Layer 8 of a small transformer language model trained on English Wikipedia (12 layers, counted from 0, width 128). Numbers have three digits each and are written without spaces.
A neuron adds its activation times its output weights to the MLP's output. To switch it off is to set its activation to zero at one token and run the rest of the model.
A neuron's activation on a vector x is SiLU(gate . x) times (in . x), where the dot is the dot product.

Input weights of the MLP neurons that the questions are about. A number n stands for (n - 500) times 0.0024.
n2 gate: 561754360665589394576509491454275555417488454568542448610578473384421515473391340395540418293390448585592549506509551515451445503444290370576503421604472497613639771440550453412309406320546320691387588422595427515497521512569344542464479524478519447583579518644536544451410361392446597596629373712407337531539413460703542572392574546443680509549536717543633420485333357408603583618482
n8 gate: 441532481547459540549653811483397357531648429509651469522433525494665368500379500536634765462609628595478441445587555632413410512566402472463449546569411680503556541595482434405629444451516488512683488597422537657565491521521414408658512324446601379522509500422512563475715718399743404591574325414515532459485244466488491709580431463336482450568315497406463463565367286790411513408531
n30 gate: 822434393583731353329533612649521586476450405666532617485485533601608465479456629574455527619610527488461310305542523556584423530527383515420619459449646408554368464371365663494565503316497485606444367520491355413527452331587465347585569530597473588506592387647421643370356535562397468462552365588485332545556585660570494553541524550622550416482651443371491449672494479396279413476429
n73 gate: 788478522609721633457544584523680553560659506732419484525555441463370349478590393624337640500478597621559447543431722688594416447693617332397407369440443475544579465540500567630491325445639431447410494313440469564503475454567586649619448643411704318576584406598534602438540574358543481616542435444309420389596451597577410485361424347365531601534540647421550575431509391444565272395556
n79 gate: 541592331364448503473538527689470503680495538508473569434661522416548630475554489514536709475500525511388525476519562365453478437390532456437419552601609634456260547575518469270557691588561249468489383546511470596470437462519656592537357451461575377533426442461468366432546473433546438671582570527438413461381664437602587305438472606377433431519402434514635440514560492475440436684342
n114 gate: 500384551488630334515599562357563375433420506336447632569796491575460541356354467506500485555401365450422512640372565329608619482506456622470619625551445455695449512527572561444470533283482676376408607436425449372491434706588568447468486616363393680591350482503526500524630373468429592468509538361541442433408472324573298663347636446629521593562471302533515494437506476620384691447589
n123 gate: 407484552420273439350550509520419512428546295375521423605400380531650572491472639452432439411367556561306592319442543406429528454472551556503352558698491580321615610467530619482717448452347423521316426503621657488555644682600391463437613543730541509646405605608648205457476476552643408470567607506491472606567698642467582427473401580416588357442626623509418435497460749509531628442494
n180 gate: 595593707562545456459521617569542709342435538587544628568578429474540577406336515475456515461453340322609412439706436500402521474554465320482406491482379633739470503515494557459465512457557468421447350376595515497532609596685387441645397406654554509679503379512564663465520427567626418572360351640355455455512830356483608588351616600431509488541379470452503384353618541417380563529594
n181 gate: 438440395543285528442509552224301448441380546648405562621461503546481342503605472458586442309531587405593836575540649403671506435541634516281506457562617343577544418442435525681610472618347497506278522509422441238540630558533412653564527426579188566544620488525448434494613476412518390361586531598503541563549559494473509402387553337491624466574554577640500460423568349441411500647552
n191 gate: 773367753382306361500577617333484516539541478578446384391635586503590407484538542573494605628465574500760449516574449383387188510646302493462313522625516612593367503620445454478551346475247449636647296371330388456519503380465440256374537497703441493497535584523550474366437573538449605450493452525639474490567503542767494427364500526519513429576366708464465474471401577384494451579379
n198 gate: 396537564374655476479497512353553619441335436416597500534380534469535553607592281353577494648509617500792699542433621473589576506357557706472393549679397629463649525337388531476491534413243448533512576572460365315381619325398645460455634405616400359599426435497609559332682503485567564479398558369437651612683503390461515542588596546542491457634464405522342485430531564300579562530564
n254 gate: 603402503510362428615503533443483367614411364507688520653474433695704310450348497618517484705503517431580636497566772415674454612517513632450520480503327540473648859648462530375592633363453513632490583634570364500639444598582503464477242523561391602342367510520503398583369428405747566318472474572621551277543563467620352507546413480552487440441319683577457700563251500437526577622470
n270 gate: 482460500479437459250338624434550432592422376656572633378395607492441490430526372549508464471526589369510632597362518551448536572471554534497543557523505658435455460508555508389430526464405378505573570523388497510404466416538646289482487541481452588663458552571474473420418397431376534698535474412346415672611478492434490482508684427668372584433411539403528539316497435427497450513353
n278 gate: 382430732463567585306480543466569500671469494471517618523483537569464539586491408422632423591572543443635609531560432596673352560694503678454438469552392500506749632579591686705520474562413506480520449494405580525717400441469492580469500637415661433448557601679506635520633579557611531623625517571520488558489400595587486398438561680567683445491511371558526448254500368552363570543426
n311 gate: 454435573494666783503402398545518555666606585488452430549714506294405576530506301468448527628439686509722521527518362389515346521565497512548457500515466482442537497362485417651530454363411530608585430560613458394591479616512431512443580618488311789402543622417351624442545416557687693574563422536527528509518609743586575566560506458494506469515408406503602570382458694311593426759545
n2 in: 437482243420335404438584318474426594546410545549579490375531632458536597535379465486497362614364371215632666619295613408563631421577459652625287320552624462566679634483734592304603569568180510534590514446458413399400479701439445521425392503603404706444462709455531518382438304493424428626540586311469479599610544476422314448473489445371687521804432434286686367413479628389393433510486
n8 in: 706627594394610667401472583633692590415494562506454303450445450627545428403376422672425426506497375676725441433372672472328516419456561462528328481472446544603544316571608449661571618564472366355432366595372447467407450607436482614408376494404529385557251456513512462640475651568543475387423494515561526519605543472350571389488283323427720453621485631733417350481506516403494557324615
n30 in: 494513464607493494519663439431667341575494265513465409646592477571503403698500500372536555533510503465448309490565548443594571593487532579548616532415612422601428675487506474298416497446647532510439690611679471323548400497417360808630472561543616490330571555689484447458609548459474307535296580545510520576355538406386661570593438416468548523326579555484064679313490707481548628532329
n73 in: 471428393448546481471419535507578885382552484408465389490465477455278453345497500561500654457617503586519529592523637353568545552588363464516503445393440510659471520634428661324471390595582697378500523659562539509264649370529478503462491381272474348556549380598535526716372766628712400446510510522321676503558538529567632468267582548418389539452661471372465640610423455464204372426568
n79 in: 356574573480456459631515416556465509503552544506663423500486623410375500550383627409427488605257606462327512457292439509579529404506655521555539442609392330477485548503497595628381503385476588442582523334406409457690418514489488407655611448533658584252421485541624473704540590572558642637412332590463527506584417664377451610523488593417598556689574547633607656623593658380541515370611
n114 in: 648544439614405653590578577468727315469363567476653318409335591634287438392222419416547533358375743566443430546456560566378319356293507582510407557588222252598432627616529363490597339480473419617604614530605614605286436553404517433520555530610579507432493517568741414517434580401500530576521324393599635404440380362460537580437453366559507456380480456537420378617487473736337327577707
n123 in: 695614570663610588506320756262506369503602503468519439359441436595497475660554333470420452556653593472382615441577503469606544646523412497729330487494379490417574510475586474484620790362481567532592564484638443512427535541525509528613478395379555595587526506298478383271632437484516443600517475415638320386490295522422288519468696586547541497487338372613405381627681293442544461272614
n180 in: 420396533282511486337570514271577358430533391511579346471532653456466500635569405318598356463598599464533547521365417220321558453831496478435504583507507467540511556346654389356482475525445427767507612432474598433417536446332450569339486801530637705419635500346282459547374601360623569304579435478590466592449346565422283406421316522215518753496748518728543654413202718434514448414399
n181 in: 599403551679630589325497536424379485430482503616553533317515661539441503470580542469661393562359566479461461576539577541437506455373638506449359595659381443803425409538512561512577515380594649669545497591503461532461506509327412456459451628607470436585363599554521396625367648370553527518197598384429693655426443545321319598406621652614512494681584473400497599375524512461497464500687
n191 in: 406500556365511545373685569474542438623383469292620434719374479483579288680638402482698634546375210534472597520649363483451327365619476415652202465531525562604595504312507736527572583568426659483424566534427621348566413541585421442629806635589330525504497570524469458410534671565675342408611291431585571726569555500320541442541241427514629563562385490391373490552573330524655675486586
n198 in: 650532357433439500475526387598558456561497620516387462430478414392503605529351516460411563372707382484417605475471412497407570604494516439567555655439649313510526361437442448516676414416442506569456028544589332413674484662481431336403571323396354273378471436426450536557280469309324251522533651330578562445368584500394547443331516443575634490573466589433566577503414386411554407535570
n254 in: 555412441545332534449354647489601510710483517479682441282659282204360463452414451478593387624327656408438435720428572364434503507552422707338557579389376514542273553667540374627637414331409293521631552385503545584503517731537446572409480510394542648441182614451619542455722278330384541422407374592238401591551529607483551681442476280399473650548456431472599510514445479517469392425558
n270 in: 573542632465541628506512369572509617574538579557500409535336409328640554664681468598330387440526512410664482643310520549571462410482517509582389605518449357485385381431435536619494611615589515491491526509526585560523465330526535686626446418512383557275670368435425497494451552512613677509555514634598407473587182468454555433509497398683583435570531647666520309471684564432695467541561
n278 in: 503454397535242551404575676569555410565574503477330432503509581481544188616529451604494564480510591516351561481452436541503413352435500241461503397500589426503396493586562510622590497437399516551497600320552465315651613624566529478402550355497378563216477500597589451301395309557513548311487407426484414546343728661336420452373259513352500598356227477321510464600622703393583591567535
n311 in: 497613490604635303432500645625487376411532445639561372500481500516605380425639644673292539540330546387516299449549539574516500416500599374721463506614600637604559576641632480539448663382651578790601623430474584303516441785219551619506519406410407503559493627441526513380551513413694568347594503542641564444339376529452432213516530396424634385445487445431510513500321659435487322539539

Output weights of the MLP neurons that the questions are about. A number n stands for (n - 500) times 0.0014.
n2: 482601638517718518515476659522516465351522482425695536442269552479508272680493555752428372522601460489465517532450300565518399593441644422636603493344483664591445435565336507695439386352428585745405417636457503362539540673446261536592508456626552436535541194307484397444458507475553563553552470317385575388510625641547489686961525365558254243515574532330514616493770399471403431588347
n8: 472360349572727413409333538324545517593483283500691360503473593292500473611644490408482451514667481490597851500548446486326626719341595444534482392472481280549528555573482743372427442346402681479624326546545517277448426287517311437479518486713323234500367555560584463547485551714224550402521600476540452463487803408454437400637696386438409599590439569579597531476444542335503451588617
n30: 450210426673688553419344479457355631518648756472529472503456490600606372641620574545540561556544620366476358519631655510595379795653417481360554820288477424711376567490443554459445386420718536438468750443521412510549227654663420482600500603404340459395554310463550504506419320557538572339521500418418375500426478470250312565463521713447436625511550444372465363489690535521363408295535
n73: 583531476506388510468507241733522606203314458460590473426526422433408433642546386309489383402402433500686637533356423433571320494521608361264393416507665242395579622355445399385436563462534694451421595500470552425453432472418463490156581397604676500614493532474336536724447523623467396576333582487510252359552589457376497451699490253517481593591431331623439480530524355584514709424570
n79: 427292550408427562277431447505378381529544494472344525425548581390689448531607410452598452531295565447584340377563420313544450575687614612309663536431447497421560620694551384509401370342393481381398641580503368494432566432594452538374591374483552359569565395395528908452523417594359484403676462323412574627313487563518475519434450503697464382700311347555488439544556581503385408564509
n114: 493500556602519542330478726605539643490620757471487431444587472614609420417268422734313490598481679510431635383309513406519291469546470447453284460572594551534316478484572440447702535467415497490517608334438400572542261676552436529439466503639419391631530467475335504435585218454532573655543633510551635667353534466454549658622382646536518563544473487436487535377331701661571441427223
n123: 623519420488379541689534328243352441618395438456539484461470491644579494538441683483391439538592332583470540659777461468291379506545604414374646579468390491408506411485494591460577550435567494471455312642440537436453497351503486621550570490667339424515536521509710748658301303570512542352390589444574469285415493671734535415354465358494399648448503371450244457421364611440500657605334
n180: 820434535412621512200560477387320394372488695462516430618563548515487473546440440567455520578448658675601724690562604469724334626398447596526156540777594588634645111459621349459484313520648528604441512247508325348454461508687550321561646398390524390489312580445449403289658458656591659383714525636658469323623252373529488544612715392369421480552472450462469481102527477638403363428297
n181: 474488662503402400443569463868546573553509453373605393386516571546695492487512462479620573540566591480761208434601426332531468639741484556608497488471489486481691668525431562528497503600529395609401394322380429588455310545624416569415416457447672539426562519568554368479389441560435479519524415539572528431662283385396359394536578492548610503429494426427600536554509534616560460327438
n191: 388527362472643407528522289551435464369353568372486682456586625465586300361559378542577500463548672477561506471280264590673370503443515706619415634383572490659412436560349558452584631538580316531534463480603567459576332510463626413454486231307490420708748512382518492370490543262412476471520652682409295419596381321466530686702487494453538473383309401539679565540407583517397315380540
n198: 555449618653509393619594459485291233565576328428477554286533591647438344344487670644414555548631462468488430400716393626434695442574592380552558598373447600488564571569590523577337491637548565337677541400636454545682395510615445541644447676680641321588552524582542350457397609510453438552439630633494462233494683567604503412625503509560583494582412487500456392607478276610475474441397
n254: 466518537503393591216549670427389658428438417486623518472518679385722428467318841560477626584500488394574419632340606464280459465452567587354616383603325286541511310437444312621677373621210485606742684493478422619776522386415413467428420407656458535567595408461419609470512392662432793571263401418553387504623361546819552413740341510456250519697515613464584604643463423416529574504515
n270: 410360474462364585521492480374672492518668520436532646446437568403429472541494467456449526449505566292522568534315339593523712367393580478517488550497529407348566558478543631308431475403463561652621665491571678399480517237531562603436455509401473557585471391427431449433533483114310430528381564431514295511489563503532454394454506362531416581503509596450520575523338458570472477386612
n278: 626438523497513581411419487072556405534559457510444434587584422559781308432332447559718625458372550396494525472545597494737482509470527426519619537467555375470655276488726530585514577507503357436480497609600338428384523601654645232628452599457500449550399366537604496479517702317408350563551458535752217494691626531403513544581598679494555302638497516615568748435503358429510539405465
n311: 718403500443331547622571594336580637407503586375425503210644465332504526391535532570552381383487636326648410536625593434633491449388549630607449555503500540428642553573513596552289596576651387390571483517507439641470497580393565473405395645635483728381314388758610619464601589641375356480456581653393606474474619570650463597465379273660496626765507650306367542687580606629600520454332

Each question names a token from some text and the token that comes next. It shows the vector x that enters the MLP there. A number n stands for (n - 500) times 0.0063.

Then comes g, the gradient of the next token's log-probability with respect to the MLP's output, scaled to length 1. A neuron's effect is roughly proportional to its activation times (output weights . g). A number n stands for (n - 500) times 0.00076.

"ain", then "ed"
x: 395491451389526520512387445525305628549777396619550560406476465474624542429552649511552533503653593412453270449503477536390613454543316550553428568446645556352233354470633429479479479322406333601540448304308378474363486447360550390370468578519445597278500581446420417525254524649514555579450553541434465542517465382534420584473350576511619370407577653603687464571571466600498452538408
g: 473607600410356423522448318573469462520443446337714211539356453509577595572584558312469594701628573567528371615530498489612495671526507471590482503612896327487502486413288504560558348588428577278326567435736626553607593407552773642527343681606509437305406699349474589374488473644432503228557435539442402693707363478551465484546321450591516485408586590472583501514381487508607315636696
Which neuron, switched off, lowers the next token's probability most? n191

"r", then "ith"
x: 452581368546561536511595471570531587502574406493528566687340645405476634505437321381187492319583509573515357573570561410446467605580513380433487334573429501450383162477338201464660756612555615550384495482514385521394535448485515435532448535440527506415670440431527499627561391437542521638492401385524491372469630499512581599553567351484575557472608499367449566639406441580471351316562
g: 429262408213413706543457612345587412636668462376665529437755539357630620380378461718431612463384295471384582421524529605373526600433551433557512626550675568419627549538504319377466493607407751516487458497415496480372553436442397464572384565576524420616515667280463563194603476515485710477541260228516350418582404389414736522404597641363522454429558518478668432596502506593478696651281
Which neuron, switched off, raises the next token's probability most? n73

"t", then "a"
x: 364554616463577459459412540575382612415380547398383428516520377676558451609604284408459602533462587670552497674493437666417458679633460445561447470616451624269569367474423460669407523298542652443513433556370365537669494619397587363434517657424503452463566382417530443622361522544550479374449602544551565549476599526573790543498277626518527545700525616310623554443584526565468565405451
g: 455567401471487491532466515569269644475610398245484500478540600434521554628355567466452540461657332829349452443367481259513448399569372497516489587546267341557394519682371467443568229342365492519477476351575430591259548424503601514547541585500564451566299483195350419672628660566658620580337641323520459513531507660440392401616526431489469628789386563451478381553686435574298243337429
Which neuron, switched off, raises the next token's probability most? n191

"ity", then " |"
x: 404447519414666458528401680754502423403373422515494589423411432472310512576479372431498512528467509417382561617462403586468451542555491581407363625624503463432449504487543479563392381490409464638550544528495331503463651515361616550482389604396462505326652521457534367561386464617422627625421550431439529506452359397646412391474525440553651439497510667662410617522435416479386648399443
g: 505624340511386556443568580418373613294576342544537676484499520579491594478625368516636258697372313596476599454445546549456266425704410531549649284436587508493583433795519417604565380427591668684360517473661420615348349683441344555540645383834343490458521351638474560285364571574439404581388508497590663277385539513598589484583576354351516629298352647326581542567531476664473548426576
Which neuron, switched off, lowers the next token's probability most? n278

".", then " |\n"
x: 411642479472429211428418545656453549456550409378525644467403456434326476543433456416543619634447382626481339476419472470330498508478405472415514561491475501411590412440536425414516561466441434384493297636470414528565509701512469342410507514529441470466446444503612227596501425667319627515556566694327550569506517446334512380444387493574602423550544585445694579523589547533399590486521
g: 498395578451679594466593583449253655571557437598496583541511357403442594453468416390277415349421656584502471609576556276342514540451750507611600412293722445614449551525679476605706355603497527336357575548699411369398369525591686582311455464600431540224384552504464533333661616524541531638517359389551421648791309366349543474452546550592549313397484648553556405456640571476473514571141
Which neuron, switched off, lowers the next token's probability most? n123

"A", then "6"
x: 374503463418418370484421574618589792403531622551433492477311652351396526567451327417521522532507430528490490493587489399221557415665510413558435630439616515500369489545567517365626494422530474441659473550470411387482500649478492505391417590445595636447606514416504497404540493609484534506226652505597683651401618369458524529452603585601716513446548566467477430639544557439438638401451
g: 825546441403367479294483405713439495428561601532546583411427707522481468193355685540427489637438441638441535532426545669438611676385502391616570360487332544433603475365513590452467447617613785689488756580474380419556481346608670509555572406603456451545470421492537343673279554485412408373360587678420572634321512574371616316454406624571640685646374341560532563488633674545439503555788
Which neuron, switched off, lowers the next token's probability most? n2

" |", then " H"
x: 440498448512557370568371553605588445596322458527443610478429499508457598422536392554347558436583464600435627566561652466488406617503450499380514542463614467335474395473415440510585664473564502592502469330520374489449506572491596597498317561232447570569529536396473154578470507507430704416472583479553621558543443402524570494563604414465437464617390425351627620681515356524492501622558
g: 549458569379544709341548661570486591564659294483661452589247588848586546320671495351635348533456431482384495504397299307414504345436586742346566417416437565642496528455522533611554428619685440696613577416618647531397492548392264586241568492387538408575537626407576490365154397677275601497589551609440649445542391428680539488408427470484501495594530609528470396595473618404471727540523
Which neuron, switched off, raises the next token's probability most? n79

".", then "t"
x: 438559487392367399508458610666534470493506500406612495534448667465490432620562491457633654590498504543429470474492412399352483532524392323335551483661388533468466362506618324469553558310624476680417389522500468569586626524566455375416548594399423576440542321421534285515357434782326595491617538640404515587420542641401558441424516680566535300491511558412532548610437458561563519332434
g: 493390500386440728573559579257620322481728396332524351453282435428747426518504346402530418512472371530390671519388371386453564399365302328552616618580757555594531313603467522396444518520404519515471356670400438292573454497534393499444486399499492561415491287621354582623327475537545556303573515595511407616491408500543674689418543489121385391697694424399533396504433736646565326453390
Which neuron, switched off, raises the next token's probability most? n2

" s", then "."
x: 481728401467518471651373594615381566448437635484540723504452559583381493657626388426334583447472408513451420522594352507429419589593528405422536541645544366460448382447569403371401303269443451519646553487567383515480630573571463490494434553526353560625423199547498487566551353497406461607363516526406463519489501582568520443510457562601675484430409635425420611712662420502534544537311
g: 370217340468396436271495399419503325499367405448446619646380543536342562443814431388433556477567326475696490449500428520252648514518614405587493471537544348297472442435669424567577386307767539462541470448412452740355545490441718405411640631636500491287577435563456468510497356562367303489605556672123625484331389445503691447575454549484485468590470353401554507240386412475534496371463
Which neuron, switched off, lowers the next token's probability most? n2

"5", then " st"
x: 474466302469445369356486520699395617352436422512324566470401611663305513438489379466520379629541456471555398641401543518244477571482415603503428481505633600412392395536553538394612353442633378547433527421560393357508566482553561516398516662541480555376610547501509338514500487529422493371466666510502618559451360451631582445457480456623482673507464581467454519507394444585340462606601
g: 368459537369559482435386689591592370406599451434674518537463598446391335330443687647588725345616692402329422434430425437487563564648495570495330463537424544360564482513421318312388811357469347490602460445309607408712701573419699567326356669128610579526532603484406465472463481418556653510586333488335233580554394371420253502657553504538499459564623438547590295550423454429414517444527
Which neuron, switched off, raises the next token's probability most? n191

"ment", then " R"
x: 283429511582728394496304487725414461315393518568560566489343388328427532507711399511539423499559587344606590493552405457317333528541414561435502541557532431468636413528474451477367632418554561693503510554589361437317468310394582713563494649453442512350500599415497473536391687624513490448467565369569425506545366454517546513509532448521518383502629631552375521536486424591485482520517
g: 468297728523509433452497612558591575517410576459487203515651344543589557324530571489493412578634474568541462372653409439633650524297467568341474665408293479782522578382315557412457628645404533524587562572478481483473477454552252734549546728308559385553561525519506474671485373445448388379501564619421578565547603482594642340685524461289465767626547402659344274433464219627544229641522
Which neuron, switched off, lowers the next token's probability most? n278

"30", then "'"
x: 367478421592337561364423315650447527320508480457398394454459614711287533399550354460490612460501492442384409633445488500302481497502380663530548389478418567520521439541587391483429406512560377495525586415380404414620536476572513536404492567471459525393532467438419330527597553559487541423357629564419618523467312607418551478382513398642528585499345350474562633466536376611429548464627
g: 445628390645549620480630505388404441642335591511665323471397537418495406571280453417465506244493556185313507573587392332686432512482358544383564557502529527439470542337488457307564333547434277385484327574384532737459439425550511673478307375766567510500513449707400631563307674549466470505412691428470577615632574665527706437562391502588450584656651410478458654402516159509704482366438
Which neuron, switched off, lowers the next token's probability most? n114

" |", then " C"
x: 461636404429466409532574691690585675543361588653393555453399457497447639442627470555387493384685462637494534587524439531590330630409434527459495546503583503435576434464416573366425495571557560572554499468528540520455500464429513471516437467361388519508526411332547227590402561571313594469412586465583639340459604403565615387549643374425438449497456466361636578560713448571449492563585
g: 516370483600485376525323671512251391437714643474213383575634387370541425658402408358399500499514576747524398619538394447599489535693644653515372487591435404754569472685600543533539586449454390522527734491694519633342546447517520500572462488410421536334500473581553455524477282526537568828387456427521619740594564472378468250550643636749362389566689590665359514640486473590556548707610
Which neuron, switched off, raises the next token's probability most? n79

" |", then " O"
x: 509627493596448433502508609676519443571454448584442459495509545615450616525669521618383530629581544521551552457520454629439490438501500472499524644513534629442434332513534374417494570618473494538498513407572488551399397599532540562528497554363503611493590522417537027580424527456493552501441602320553654498436541377511553531511464473403374516450384460476563597567546465551429463548507
g: 620444528591434584564444424450493253441411448529400516352748549588584536718564405315700534646564672401469409514625653469608649505508583406489315640534409501662710563659386628515769499714472419553557444503574505351425471482485311780453359698465502373427536607467514424506607589444456630722529477466440360592585367599317747408625494552573263440603523604716711310703462598567648500674563
Which neuron, switched off, raises the next token's probability most? n79

"ron", then "ul"
x: 476651513652286597569385419584472655411484749537474266518535286543504457569457443394507535578653440524361481530450500558552420374620320521500420496499435375665283458305420556597536489726331555438528521621565444427411604481483603444469300644450434609555744484457558409631351453456548562676482472586527603595451655541552362474501346392536524468499443462448358578576384454586609440417581
g: 414612435480386559598564320415318324497580371396518467533661461638263489136306573591568576513326460572593567389742530354465571735671621489524526265672548456421333507705586523318678711624438309605740446551529648640476429471458434456562716367436549426433509409482525750468511383557604500599459283642457515543504468461492426598551386413399468746617658546394423615564515599486569328461629
Which neuron, switched off, raises the next token's probability most? n311

" O", then "wn"
x: 299586514640402503641441640666456521303568537545567397512315511508441577491491492474520643401479495470470408487616485328411493513591287405397491518587589601481457440493726591322601520409472602510616471404521504449596415585498516431456552492620501597520821521528504472569589356455545630486250563455614680510510633468595409590449533487587518589487433542423532505689348514630498657516528
g: 570330496687239609479696589535475468489491311226337474512415404663646672359461625559592559285513689521422434408565669591563504348591529581305419418689286464495580525373543474620363463494632604332377664636519523526433513628517488473583430502399432459490465313708514638405438296356428360325575446704439504567609234547526401696463478412459393562642400386482409679520640564495709432593794
Which neuron, switched off, lowers the next token's probability most? n8

"6", then "5"
x: 454507431391429367288443456673437583352492485514517639459312668633320488378603426458464562503592446590483540674489550549219607549402489643444513488456566463401522437513542474373515492487593539523653444400503334488470538380314459481524493514504442550369476410441501376391575566474350447437435664543498549536403456409602666493398575432695619575497341440419435590509591327519562516567557
g: 808538582479449561534500465463609404457571537547750494627504627451441211504498558446457585459583365562654458485446519668349470634475532360371602438430572510355597367489759432298437619687466430459605750644585593340571490291563665392359375549573420418507302318586385471444422786195584412468563395416521623610415502664332554389486348502572623619533544508376700293539651514511629651300423
Which neuron, switched off, lowers the next token's probability most? n198

"est", then "s"
x: 445605346767493348588290456616454389465409343544478589453399643513476517403577387447356518566631448591389643440474604472638618471506541613603415508613423409603632494495583410439437480423649478555358519507498551557465531601415423498416511591471469490355693450386452529455596760417594551737621582572643566658574754466506457402418622441551604542547463459775416582570433439449555590473541
g: 475494323348603368528408480503497527486763186624548655462476429324730624174637311233505560385499606341669573467405589390460399418510443528560617250746677433375247375522555433435463492585521426338600515346372554312649625501479539435290534481679626440455589408438323501599463474595462455504498532563477472509511509632648328494642329427511361608389490457621593644433640721543456402477607
Which neuron, switched off, raises the next token's probability most? n254

" Al", then "f"
x: 488589420525455458585386570649447427490445565550509515431285530468525467414597404432511541471512421619476459583559510403581432362542365399348486664520593525591255288416517465314603605389515499667486459521541354508602601404619558503606404597487517663444508405428473642547530450417627460477460573456555618637364846455623642450486565458527564624243348557543576560700515451558520579530481
g: 269432446422389405470459437494342699542420468588548578433419364560486428513352370558362564617511334232308439496723548468515429342588499592404441573310182470511483525348678417445515563619473405521394314267652607512363415398303420442227461356703614116402614560406429649498524441623378412407662358735631540556458607586440581443417525654508456432523522544662625431490395544603593459366401
Which neuron, switched off, raises the next token's probability most? n79

"/", then "19"
x: 425591517498640396450243491510554491636506575427590603590496587490421524385471461512536314652506358476341316421489462512490512510520455353609549610532597462470477484462548605352438368508376380643410712444504550480693472693561566460452402574491448460354472687443473272673421504430454560501333633506318680397496516507513457574400432537489633566373489512433588426630468477702605621422537
g: 382319410511438412569498490359679363537385371553508477565585346438498550499353448500423531339765308503624410576557421568342611542635513391504488302582538735526336643705675494365451538589354267343380474521471642577564235535282442383633488418578479383605302379518503509532449445488483549320456569369267614444531205400208431475543494248445349245484342520345477569412585527548514353411416
Which neuron, switched off, raises the next token's probability most? n254

"ain", then "("
x: 399591432549484258468420517617544446374618395508485513243565243414555574429525273429480474658445434482436381462453586489583382511649247617539509666476551682388383392477465474551589473536455558551430427447577334463409461528445534594492423530403542707412567613315495367557354525614360535424554434494491504575446554312707521458550411481490512549416618644469436394454527476638412557624431
g: 500375382662666601546698322401346433419435221543582691437492477343430335791564451554385731407363620280393477545400572573350635664393341331447614427694601514285513355754665551494476533327383611440464408383532529461480593443497484348616436545711527593549391379580516522452667579376557656418528350475468365497506400573602574485495479567562519449590463590799577571344567422290407753450565
Which neuron, switched off, raises the next token's probability most? n181

"ch", then "i"
x: 528572427487685452346506432718430640453358528528461516484422389448437518502604370460475492393505405553410363508529470369476533515608582511413476481485533422470579523360481596551460658399570543628360424352472388523296534477458432628537487542479441396437538408549545495607413683636601543553423714369549468400367649565547551250553440397451473536542638668677422619621543600592398268334409
g: 603463511366472475477449212397601407472522581319451483449499517424567208646473462431304558490506487590499517539496624552675322540595622505458724570407428565643566394445626573582486674707441595485516369392462505659520668640621387489356445346460367784738602737406632564552086351640435626467606607350474393462722535564452533407599443430555547616325460537490772505386304425554636400483515
Which neuron, switched off, lowers the next token's probability most? n73

"mer", then "c"
x: 485742508564568462459459547614477528350512472643402391373393466361576349545506512457618535455521500436517341552612631474466386697573441541261484450484546526503460334647587460506527470539450475510491484627452508497482411349447642455375439578438542558484528635708548372564602655793478552727448523614566389375531672458702392432564486431534724470536432540588597620507487556622503497485313
g: 568485480772456353369452513370440469568590351430689504509556674426457565402428438390516512416386618473352557610786216551605543420573394444323330640449553359728593396362664415557476387615331443478463298495819592585474683585502567381391445478551458351615355439450454427681258651797319595433498314417330525460643427428593525489338301665639568537567530583407411400473537378555563615455488
Which neuron, switched off, lowers the next token's probability most? n191

"ry", then "d"
x: 352486481539400536508384672731526747517571475508572561278476468358531539523509425401484434450493479505445425497615543267630400440510420569469560318663489437494601563518601493576498453373561548632589485585526471511633495331444589643549449607381531665532654590398504494611504534627416606429493611542544683497461788360475527498708570382450591571464488510639444534515419447614437453479476
g: 408403418526549483486483535593325592449549336530527502458549513384741601256467460699707466412621552328475479560463505392420681465534418351434580477617413701596338367546643655377359485359518282637517497403320457475448498881554475650507584499590458504349455481690583751478565830443430509639381552541512571397294552557592173475512505583306511492647478696390553502698427508577363372359637
Which neuron, switched off, lowers the next token's probability most? n311

"ic", then "ent"
x: 523596434702519526498509595582631517375409619433637380537516617481390387556623562422498537709576451487445412554431534505518501578467438523416509402399489360661357390448453477510531469525603700593562441469581559573530603393450615565546514674491625475423711487593500497552445567533285364740466536534453559381534811440231575594531509405656504587390618376397318582484664442535457317398462
g: 519631494389617598449493499440376442502478490572421446515366282583770443551609529697215476421461652380511519390625771610558389388425574513276481707364538539867324608546360453530492250599442463398578554399623392523274401373519700461665465529634338509541646568444517685317496605491475291233536525538530426343459529537591593669499453546394521499406584368512353591408596737498628481619366
Which neuron, switched off, lowers the next token's probability most? n30

"'", then " "
x: 509364421433444483382421688608374516526531535484526599660644472468348512498603296606318582631531311482531299714413399306307483538516388423430409634543460571547364492535562503330428483411591376460466493409598542393442614695521544419428482606381553493407584385387456489521401455675678479521583654601327584441454624488603522462489579519522559586402519466647493446460507603474421643542618
g: 311660364590401379599452481342603491646558534481575287488618371555542503492447465715394452519523523235390465379463597624385274376417525554539637464333558472528386511493523254316363663443437507558614508457344529480414692507377568291607261542196585470726705525447313399479327547523547758472576587547626419381381541438443413639378484675345635588333523475305404655609463429375692419368452
Which neuron, switched off, raises the next token's probability most? n180

" |", then " s"
x: 491575481456533361597441644705573485604430462522414462420465511609378619499687509591419593503593446523509590544547484604374459544433518536444554536544528501401470326498540478383493551529525443522550585436628493498475413597473555506448446555347440581601429415404572135474452452494370611454419549423642669510531530459614681488508551337466389458500450508342627592531611347522493616566439
g: 573530507509399549421456614782573544744674454438409503467302799413364196621300603524482586404693709467518313392529356486705520473604530587533368550531376549505345465509419386425437622504479549439575283527305516589812661451523595322492614363399548515549502617509487413645457382287476270606514436500692351468377468494247507554508658535519693482534567686595472512504611749405437573455546
Which neuron, switched off, raises the next token's probability most? n270

"S", then "B"
x: 418561508549507468422477627622561474283456638312599677651588454394356472423453359348564564529480376512509544557488487518150637555518592393412454646393486479490379346513490404508416485313543491507450542571500567491486532654429434696522562571445511490464404516527416406660483431567453612573429589334557606622435572529529576608392364489689636503407556664469361464635719396586449484432408
g: 506463418479532347357520738421558475589497691481515409323426431359563515567329463490350475672315316596482498431348508808469413543435628490377412556679506628634348537332613564520683611572344681458565521338449662449588478541411696591336528201433410519240425461417265541442558364312347411507718470496484538607506357392659249609436549424617356487408514558485687439272506528526657529299545
Which neuron, switched off, lowers the next token's probability most? n114